Layer 5 of a small transformer language model trained on English Wikipedia (8 layers, counted from 0, width 96).
A neuron adds its activation times its output weights to the MLP's output. To switch it off is to set its activation to zero at one token and run the rest of the model.

Output weights of the MLP neurons that the questions are about. A number n stands for (n - 128) times 0.0023.
n2: 96, 107, 151, 147, 178, 62, 110, 235, 53, 115, 211, 123, 174, 91, 115, 79, 122, 97, 113, 163, 207, 87, 74, 167, 100, 118, 101, 78, 86, 99, 156, 53, 133, 144, 91, 178, 189, 120, 143, 119, 130, 159, 135, 96, 197, 52, 144, 150, 213, 57, 140, 122, 146, 168, 130, 139, 82, 189, 70, 165, 117, 126, 105, 141, 108, 228, 146, 86, 113, 176, 128, 154, 189, 117, 99, 132, 157, 182, 194, 207, 115, 127, 138, 176, 175, 82, 143, 184, 147, 91, 81, 135, 139, 129, 141, 80
n42: 150, 82, 81, 164, 136, 187, 114, 122, 124, 118, 193, 92, 162, 124, 91, 72, 136, 114, 78, 123, 99, 178, 193, 145, 104, 133, 145, 77, 128, 92, 88, 138, 95, 144, 159, 91, 99, 136, 89, 118, 127, 138, 153, 111, 62, 145, 107, 186, 158, 116, 135, 115, 186, 117, 61, 110, 128, 135, 75, 99, 25, 177, 77, 180, 73, 133, 112, 122, 158, 132, 71, 160, 149, 171, 182, 158, 188, 194, 160, 85, 101, 143, 52, 182, 207, 46, 130, 152, 121, 140, 116, 224, 108, 143, 180, 221
n44: 157, 56, 81, 84, 106, 122, 35, 50, 104, 168, 195, 141, 144, 95, 146, 127, 93, 133, 212, 42, 97, 60, 106, 124, 138, 97, 160, 132, 109, 179, 119, 75, 122, 132, 92, 177, 171, 112, 83, 246, 95, 126, 134, 161, 107, 148, 105, 209, 121, 107, 146, 162, 56, 147, 157, 90, 159, 84, 118, 121, 111, 127, 128, 159, 121, 191, 130, 220, 176, 119, 94, 101, 150, 199, 191, 168, 122, 108, 105, 99, 138, 151, 119, 124, 168, 130, 115, 122, 178, 171, 166, 90, 75, 100, 80, 169
n96: 194, 155, 89, 80, 190, 89, 128, 153, 174, 136, 124, 65, 136, 63, 122, 242, 93, 95, 139, 175, 61, 128, 149, 98, 97, 136, 139, 5, 172, 118, 95, 112, 117, 110, 80, 95, 95, 161, 77, 163, 126, 114, 159, 70, 136, 165, 207, 88, 110, 41, 181, 83, 203, 153, 169, 147, 121, 161, 102, 88, 157, 95, 155, 217, 231, 102, 101, 111, 102, 85, 106, 128, 149, 137, 76, 21, 121, 145, 145, 173, 20, 126, 120, 57, 125, 76, 113, 151, 143, 117, 107, 178, 39, 150, 198, 87
n100: 93, 120, 142, 58, 212, 139, 138, 154, 149, 107, 110, 101, 80, 83, 112, 76, 77, 93, 166, 125, 149, 133, 120, 45, 67, 135, 112, 197, 152, 175, 97, 167, 103, 111, 176, 123, 154, 118, 185, 79, 121, 127, 176, 124, 193, 144, 109, 168, 132, 154, 116, 206, 96, 137, 80, 127, 89, 137, 76, 115, 135, 115, 158, 93, 174, 151, 94, 155, 170, 84, 158, 119, 174, 106, 128, 170, 126, 131, 96, 171, 83, 65, 171, 150, 117, 90, 82, 171, 120, 119, 128, 136, 183, 143, 88, 163
n123: 113, 110, 13, 78, 144, 82, 188, 106, 114, 103, 168, 123, 122, 97, 160, 120, 176, 62, 160, 84, 112, 172, 106, 73, 120, 131, 134, 34, 112, 124, 125, 86, 147, 201, 64, 96, 88, 62, 137, 205, 112, 125, 170, 196, 140, 185, 75, 158, 56, 192, 83, 191, 165, 64, 117, 57, 158, 120, 104, 157, 131, 118, 84, 114, 117, 194, 120, 156, 99, 106, 123, 114, 84, 117, 84, 162, 189, 126, 151, 94, 147, 172, 70, 120, 127, 183, 20, 167, 140, 111, 66, 52, 116, 144, 177, 221
n131: 111, 83, 125, 189, 173, 110, 86, 138, 134, 119, 88, 177, 135, 102, 88, 111, 79, 198, 128, 72, 152, 115, 163, 103, 97, 121, 187, 184, 153, 80, 127, 62, 82, 76, 151, 172, 108, 160, 94, 45, 106, 128, 134, 128, 177, 109, 180, 117, 112, 182, 104, 203, 158, 132, 171, 109, 155, 168, 133, 101, 141, 89, 120, 131, 175, 138, 106, 154, 202, 184, 195, 119, 235, 168, 137, 59, 139, 55, 175, 139, 96, 182, 136, 163, 127, 129, 125, 168, 108, 74, 26, 160, 189, 98, 77, 150
n141: 156, 151, 193, 247, 153, 74, 92, 68, 122, 146, 197, 183, 51, 152, 154, 105, 97, 148, 159, 100, 181, 175, 112, 114, 116, 110, 141, 158, 191, 66, 143, 129, 118, 93, 145, 163, 166, 145, 158, 94, 112, 180, 135, 73, 124, 133, 96, 143, 212, 112, 109, 198, 108, 180, 186, 186, 76, 140, 88, 97, 154, 116, 173, 128, 173, 201, 115, 99, 147, 111, 61, 115, 178, 154, 75, 132, 173, 176, 95, 128, 141, 181, 210, 43, 86, 187, 169, 87, 120, 87, 125, 211, 127, 187, 83, 173
n149: 118, 112, 182, 143, 109, 169, 171, 74, 134, 176, 125, 79, 109, 111, 116, 142, 171, 95, 88, 145, 157, 71, 175, 183, 92, 132, 136, 170, 147, 78, 115, 145, 159, 184, 166, 190, 180, 32, 183, 134, 140, 78, 87, 169, 152, 167, 139, 172, 87, 176, 78, 96, 99, 136, 245, 127, 93, 199, 123, 100, 174, 124, 170, 156, 117, 131, 90, 144, 98, 197, 51, 172, 102, 167, 194, 87, 181, 169, 181, 178, 86, 103, 80, 189, 138, 173, 85, 157, 102, 84, 154, 222, 160, 131, 200, 174
n158: 160, 94, 135, 158, 144, 157, 90, 86, 149, 171, 87, 160, 167, 132, 186, 143, 176, 131, 122, 129, 184, 144, 66, 161, 127, 157, 146, 96, 145, 98, 142, 103, 79, 90, 68, 109, 101, 147, 69, 147, 57, 227, 156, 74, 113, 114, 109, 117, 149, 157, 125, 147, 137, 117, 219, 139, 132, 57, 60, 105, 202, 94, 103, 249, 149, 159, 202, 139, 59, 104, 88, 136, 74, 203, 152, 196, 144, 131, 119, 154, 105, 139, 130, 106, 158, 105, 72, 116, 153, 143, 140, 103, 168, 129, 96, 42
n233: 183, 145, 172, 96, 107, 122, 97, 140, 98, 173, 89, 167, 112, 117, 102, 105, 81, 166, 106, 86, 117, 106, 25, 178, 79, 44, 245, 190, 181, 72, 230, 35, 116, 130, 182, 73, 186, 129, 30, 97, 205, 128, 55, 188, 102, 178, 104, 110, 92, 119, 118, 166, 195, 85, 125, 141, 111, 140, 233, 157, 187, 85, 235, 160, 133, 144, 206, 99, 141, 138, 43, 120, 154, 32, 168, 130, 79, 75, 136, 135, 138, 124, 165, 146, 149, 120, 116, 113, 120, 119, 148, 129, 103, 169, 119, 126
n253: 92, 95, 46, 67, 110, 180, 100, 163, 152, 109, 93, 151, 73, 123, 66, 161, 146, 64, 67, 229, 153, 159, 182, 64, 215, 185, 172, 49, 101, 124, 102, 231, 74, 162, 179, 172, 150, 197, 197, 107, 116, 172, 137, 164, 195, 90, 79, 86, 77, 119, 183, 189, 99, 138, 124, 164, 142, 183, 88, 210, 166, 105, 106, 133, 149, 137, 56, 84, 52, 186, 184, 93, 84, 103, 120, 105, 146, 156, 152, 123, 128, 144, 216, 108, 31, 51, 136, 112, 127, 143, 158, 146, 173, 91, 108, 150
n254: 158, 107, 102, 105, 99, 181, 110, 94, 161, 93, 84, 147, 106, 185, 138, 153, 92, 168, 120, 196, 124, 19, 75, 180, 234, 160, 96, 156, 129, 96, 77, 157, 66, 144, 120, 159, 191, 120, 94, 65, 99, 135, 109, 180, 160, 193, 57, 173, 128, 125, 184, 130, 142, 146, 210, 37, 185, 103, 98, 81, 168, 92, 169, 100, 173, 104, 214, 38, 119, 150, 134, 160, 119, 100, 74, 100, 94, 31, 141, 114, 69, 127, 114, 10, 24, 177, 125, 99, 135, 141, 140, 102, 151, 196, 193, 122

Each question names a token from some text and the token that comes next. It shows the activations a of the neurons there, in the order above. A number n stands for (n - 128) times 0.074.

Then comes g, the gradient of the next token's log-probability with respect to the MLP's output, scaled to length 1. A neuron's effect is roughly proportional to its activation times (output weights . g). A number n stands for (n - 128) times 0.0031.

"u", then "x"
a: 115, 126, 121, 128, 129, 135, 129, 133, 138, 123, 115, 133, 131
g: 129, 102, 153, 114, 186, 132, 82, 110, 117, 77, 114, 138, 50, 124, 148, 141, 160, 71, 137, 137, 123, 106, 71, 113, 191, 96, 111, 152, 132, 188, 101, 162, 150, 107, 124, 119, 98, 146, 145, 87, 154, 99, 156, 149, 191, 110, 128, 135, 107, 91, 153, 96, 72, 207, 94, 185, 135, 115, 84, 128, 85, 123, 133, 124, 175, 148, 158, 191, 154, 183, 87, 123, 176, 157, 175, 119, 153, 155, 163, 84, 98, 128, 166, 154, 122, 138, 71, 105, 116, 89, 112, 120, 111, 141, 152, 83
Switching off which neuron hurts the next token most? n233

"\"", then " and"
a: 133, 125, 126, 130, 143, 133, 103, 129, 134, 104, 132, 126, 132
g: 159, 210, 195, 103, 130, 102, 117, 154, 156, 111, 114, 183, 181, 144, 108, 148, 116, 119, 107, 73, 77, 120, 106, 59, 116, 127, 106, 72, 126, 148, 152, 130, 165, 123, 137, 116, 158, 124, 104, 117, 92, 81, 147, 148, 142, 122, 173, 111, 157, 171, 164, 171, 87, 102, 143, 155, 111, 162, 119, 139, 134, 164, 155, 60, 97, 93, 92, 103, 163, 143, 116, 161, 92, 105, 182, 81, 66, 163, 132, 140, 96, 124, 105, 145, 155, 122, 171, 159, 139, 70, 124, 72, 175, 102, 67, 140
Which neuron, switched off, raises the next token's probability most? n131

"l", then "and"
a: 129, 112, 131, 117, 130, 169, 129, 126, 128, 125, 175, 134, 134
g: 144, 126, 244, 132, 120, 114, 137, 85, 86, 105, 97, 61, 135, 148, 151, 112, 91, 104, 147, 156, 129, 78, 129, 150, 88, 140, 192, 117, 163, 176, 154, 108, 87, 103, 167, 149, 190, 97, 137, 198, 132, 96, 145, 84, 137, 149, 125, 154, 98, 105, 105, 137, 147, 129, 131, 54, 126, 195, 137, 118, 124, 96, 160, 128, 135, 83, 150, 113, 119, 125, 156, 91, 89, 135, 172, 84, 193, 166, 116, 153, 111, 112, 113, 158, 154, 98, 92, 113, 117, 103, 176, 169, 138, 125, 162, 166
Switching off which neuron hurts the next token most? n233

"ish", then " for"
a: 127, 113, 133, 98, 127, 132, 114, 130, 125, 128, 133, 133, 123
g: 135, 100, 111, 140, 127, 145, 112, 131, 135, 117, 92, 125, 112, 147, 151, 164, 132, 158, 110, 118, 114, 122, 128, 157, 65, 127, 69, 147, 159, 124, 181, 132, 142, 127, 124, 159, 192, 133, 46, 220, 143, 73, 121, 117, 156, 106, 150, 147, 124, 98, 139, 131, 160, 145, 118, 156, 122, 147, 137, 167, 229, 134, 115, 82, 161, 95, 73, 150, 167, 124, 123, 106, 203, 67, 62, 160, 98, 134, 71, 173, 99, 104, 98, 74, 129, 134, 124, 119, 118, 175, 90, 148, 147, 159, 102, 117
Switching off which neuron hurts the next token most? n42

"o", then " of"
a: 129, 97, 130, 116, 131, 129, 128, 132, 127, 128, 132, 127, 123
g: 120, 153, 126, 152, 84, 129, 138, 106, 119, 105, 76, 166, 107, 121, 123, 116, 121, 161, 91, 81, 128, 146, 113, 177, 115, 97, 105, 108, 181, 139, 157, 136, 155, 154, 56, 157, 166, 93, 182, 139, 164, 178, 122, 155, 121, 83, 170, 158, 87, 155, 154, 119, 170, 111, 145, 158, 154, 112, 78, 121, 153, 134, 131, 49, 140, 77, 88, 90, 77, 168, 118, 160, 197, 150, 114, 141, 144, 93, 103, 132, 153, 92, 98, 108, 82, 52, 76, 116, 84, 87, 138, 129, 81, 112, 110, 179
Switching off which neuron hurts the next token most? n42

"n", then " A"
a: 104, 126, 130, 130, 120, 109, 128, 130, 125, 124, 131, 128, 123
g: 103, 147, 186, 146, 159, 122, 144, 133, 205, 101, 66, 114, 92, 154, 117, 155, 148, 120, 175, 110, 113, 190, 189, 49, 109, 101, 136, 149, 94, 160, 173, 93, 81, 121, 110, 127, 89, 108, 169, 155, 120, 89, 97, 88, 118, 91, 150, 122, 101, 169, 65, 112, 161, 178, 152, 115, 133, 152, 150, 116, 131, 117, 73, 95, 175, 77, 119, 106, 168, 75, 143, 162, 119, 115, 142, 136, 157, 150, 114, 173, 75, 65, 109, 164, 130, 140, 147, 113, 142, 113, 188, 170, 132, 157, 145, 134
Which neuron, switched off, raises the next token's probability most? n100

" A", then "mer"
a: 106, 124, 128, 128, 128, 132, 128, 132, 125, 147, 128, 129, 133
g: 135, 190, 68, 153, 165, 104, 106, 113, 162, 129, 83, 124, 142, 168, 135, 141, 166, 111, 104, 150, 134, 141, 153, 140, 91, 118, 101, 164, 158, 158, 172, 144, 102, 141, 142, 126, 121, 150, 147, 129, 138, 96, 140, 93, 167, 152, 152, 152, 115, 67, 114, 76, 148, 117, 183, 128, 100, 62, 122, 146, 97, 134, 151, 87, 225, 208, 94, 79, 142, 113, 118, 178, 80, 166, 103, 116, 69, 83, 128, 99, 153, 130, 158, 129, 126, 161, 216, 80, 132, 95, 126, 133, 97, 108, 90, 113
Switching off which neuron hurts the next token most? n2

"-", then " W"
a: 128, 128, 133, 137, 134, 122, 129, 127, 135, 127, 131, 131, 128
g: 157, 152, 113, 96, 111, 99, 123, 181, 156, 108, 159, 140, 47, 114, 159, 89, 100, 143, 220, 121, 146, 134, 74, 124, 137, 155, 108, 72, 171, 141, 153, 104, 163, 142, 184, 95, 127, 90, 141, 110, 79, 127, 133, 119, 132, 177, 81, 149, 131, 135, 156, 118, 88, 183, 125, 126, 105, 145, 116, 139, 199, 153, 107, 96, 144, 147, 104, 121, 124, 89, 178, 132, 158, 72, 77, 89, 120, 166, 145, 138, 87, 146, 145, 139, 54, 150, 122, 192, 99, 165, 119, 119, 116, 57, 95, 132
Which two neurons, each switched off alone, lower its probability most, in order? n100, n96

" a", then " d"
a: 127, 127, 127, 141, 127, 118, 133, 135, 125, 145, 130, 132, 121
g: 183, 150, 159, 133, 115, 124, 126, 140, 133, 128, 98, 127, 123, 125, 108, 161, 123, 166, 141, 160, 157, 143, 138, 159, 149, 129, 204, 147, 103, 125, 134, 139, 167, 140, 102, 100, 102, 137, 147, 129, 92, 197, 12, 156, 120, 94, 100, 127, 192, 93, 114, 125, 64, 175, 112, 121, 100, 124, 127, 120, 78, 224, 152, 133, 134, 132, 185, 109, 186, 178, 121, 149, 112, 133, 197, 82, 122, 105, 126, 89, 140, 79, 96, 131, 130, 90, 89, 92, 115, 112, 104, 87, 138, 121, 100, 175
Which neuron, switched off, raises the next token's probability most? n96

"c", then "ad"
a: 141, 121, 147, 127, 127, 94, 78, 128, 127, 130, 131, 132, 125
g: 120, 162, 91, 139, 103, 183, 86, 117, 93, 173, 140, 99, 130, 151, 94, 175, 122, 177, 120, 135, 169, 131, 126, 129, 162, 162, 159, 171, 96, 92, 184, 139, 125, 108, 166, 124, 123, 126, 99, 125, 112, 81, 128, 110, 142, 107, 56, 149, 206, 76, 153, 109, 153, 157, 123, 59, 143, 125, 109, 144, 145, 189, 60, 140, 92, 89, 109, 144, 201, 118, 128, 124, 134, 80, 177, 54, 112, 152, 123, 131, 178, 131, 159, 139, 122, 133, 130, 117, 184, 87, 160, 140, 131, 71, 122, 79
Switching off which neuron hurts the next token most? n123

" ", then "/"
a: 143, 128, 141, 122, 132, 123, 126, 132, 133, 130, 124, 130, 129
g: 142, 162, 166, 159, 119, 108, 84, 169, 90, 174, 155, 156, 81, 98, 112, 113, 89, 110, 133, 175, 137, 129, 119, 117, 139, 81, 90, 157, 78, 120, 155, 174, 104, 170, 143, 125, 127, 170, 113, 127, 97, 85, 33, 124, 132, 117, 149, 144, 145, 134, 147, 155, 156, 79, 175, 177, 120, 88, 98, 131, 151, 125, 71, 179, 108, 131, 138, 157, 109, 77, 127, 196, 140, 144, 150, 57, 114, 124, 129, 97, 154, 121, 179, 200, 94, 150, 130, 151, 94, 78, 139, 148, 112, 59, 122, 91
Which two neurons, each switched off alone, lower its probability most, in order? n2, n123

" T", then "h"
a: 135, 134, 128, 125, 127, 131, 128, 134, 125, 128, 133, 207, 123
g: 95, 96, 138, 159, 112, 122, 143, 147, 131, 155, 85, 164, 153, 107, 161, 82, 128, 142, 107, 115, 125, 150, 165, 155, 131, 170, 143, 92, 125, 121, 104, 171, 170, 134, 134, 175, 148, 110, 155, 60, 166, 98, 180, 111, 145, 109, 125, 97, 157, 107, 100, 131, 25, 163, 130, 127, 126, 184, 160, 116, 89, 92, 183, 123, 103, 97, 137, 147, 110, 91, 119, 201, 107, 94, 127, 106, 215, 148, 70, 146, 67, 135, 195, 172, 144, 151, 122, 102, 132, 107, 171, 120, 97, 87, 110, 169
Switching off which neuron hurts the next token most? n253

"/", then " ("
a: 129, 120, 126, 132, 130, 127, 129, 122, 127, 125, 127, 130, 130
g: 73, 109, 118, 136, 145, 87, 126, 151, 176, 172, 154, 169, 63, 151, 100, 148, 126, 154, 108, 55, 98, 231, 148, 131, 103, 150, 134, 143, 143, 157, 149, 102, 84, 111, 115, 147, 94, 162, 171, 81, 86, 147, 130, 151, 181, 151, 107, 109, 139, 104, 149, 144, 124, 68, 142, 150, 176, 138, 113, 123, 142, 114, 136, 157, 114, 110, 90, 190, 95, 106, 109, 114, 146, 152, 94, 181, 103, 206, 132, 92, 124, 119, 121, 81, 137, 155, 140, 92, 40, 125, 119, 143, 101, 129, 91, 179
Which neuron, switched off, raises the next token's probability most? n141

" the", then " M"
a: 127, 125, 132, 128, 131, 135, 127, 145, 129, 132, 126, 130, 128
g: 33, 88, 141, 148, 152, 150, 141, 114, 98, 72, 124, 139, 89, 153, 145, 152, 193, 153, 140, 42, 94, 119, 85, 132, 102, 112, 185, 144, 123, 108, 164, 152, 75, 159, 165, 112, 80, 184, 194, 149, 142, 85, 114, 93, 120, 119, 138, 152, 160, 118, 104, 106, 102, 159, 126, 132, 107, 149, 133, 180, 108, 83, 120, 128, 130, 111, 98, 69, 167, 119, 140, 88, 152, 170, 97, 87, 155, 145, 177, 143, 122, 109, 128, 150, 130, 61, 139, 139, 212, 103, 115, 158, 127, 164, 124, 133
Switching off which neuron hurts the next token most? n141

" ", then "en"
a: 132, 124, 221, 125, 134, 128, 123, 132, 130, 139, 129, 126, 132
g: 63, 143, 91, 118, 116, 113, 170, 153, 162, 119, 126, 103, 107, 106, 85, 170, 138, 92, 98, 131, 132, 171, 87, 123, 111, 107, 182, 111, 177, 144, 210, 110, 145, 193, 135, 195, 163, 162, 82, 101, 105, 61, 80, 141, 141, 119, 117, 168, 150, 148, 126, 103, 162, 124, 134, 169, 148, 108, 140, 117, 84, 133, 151, 74, 116, 123, 151, 149, 78, 105, 162, 77, 122, 161, 191, 106, 150, 83, 78, 117, 159, 168, 131, 117, 161, 104, 136, 166, 141, 80, 190, 123, 96, 74, 113, 136
Which neuron, switched off, raises the next token's probability most? n158

"ry", then ".\n\n"
a: 125, 95, 123, 139, 149, 130, 134, 128, 126, 145, 129, 131, 124
g: 79, 163, 162, 87, 145, 124, 126, 106, 111, 158, 100, 128, 89, 164, 154, 115, 113, 139, 135, 135, 109, 147, 167, 145, 166, 112, 121, 129, 68, 115, 115, 133, 147, 131, 143, 135, 165, 140, 107, 107, 158, 105, 127, 104, 165, 111, 134, 193, 118, 74, 134, 138, 125, 136, 148, 107, 122, 101, 151, 150, 130, 138, 147, 152, 130, 101, 59, 198, 229, 131, 145, 74, 190, 56, 71, 76, 87, 120, 109, 140, 185, 107, 155, 110, 106, 99, 137, 100, 156, 206, 43, 136, 102, 166, 118, 111
Which two neurons, each switched off alone, lower its probability most, in order? n42, n100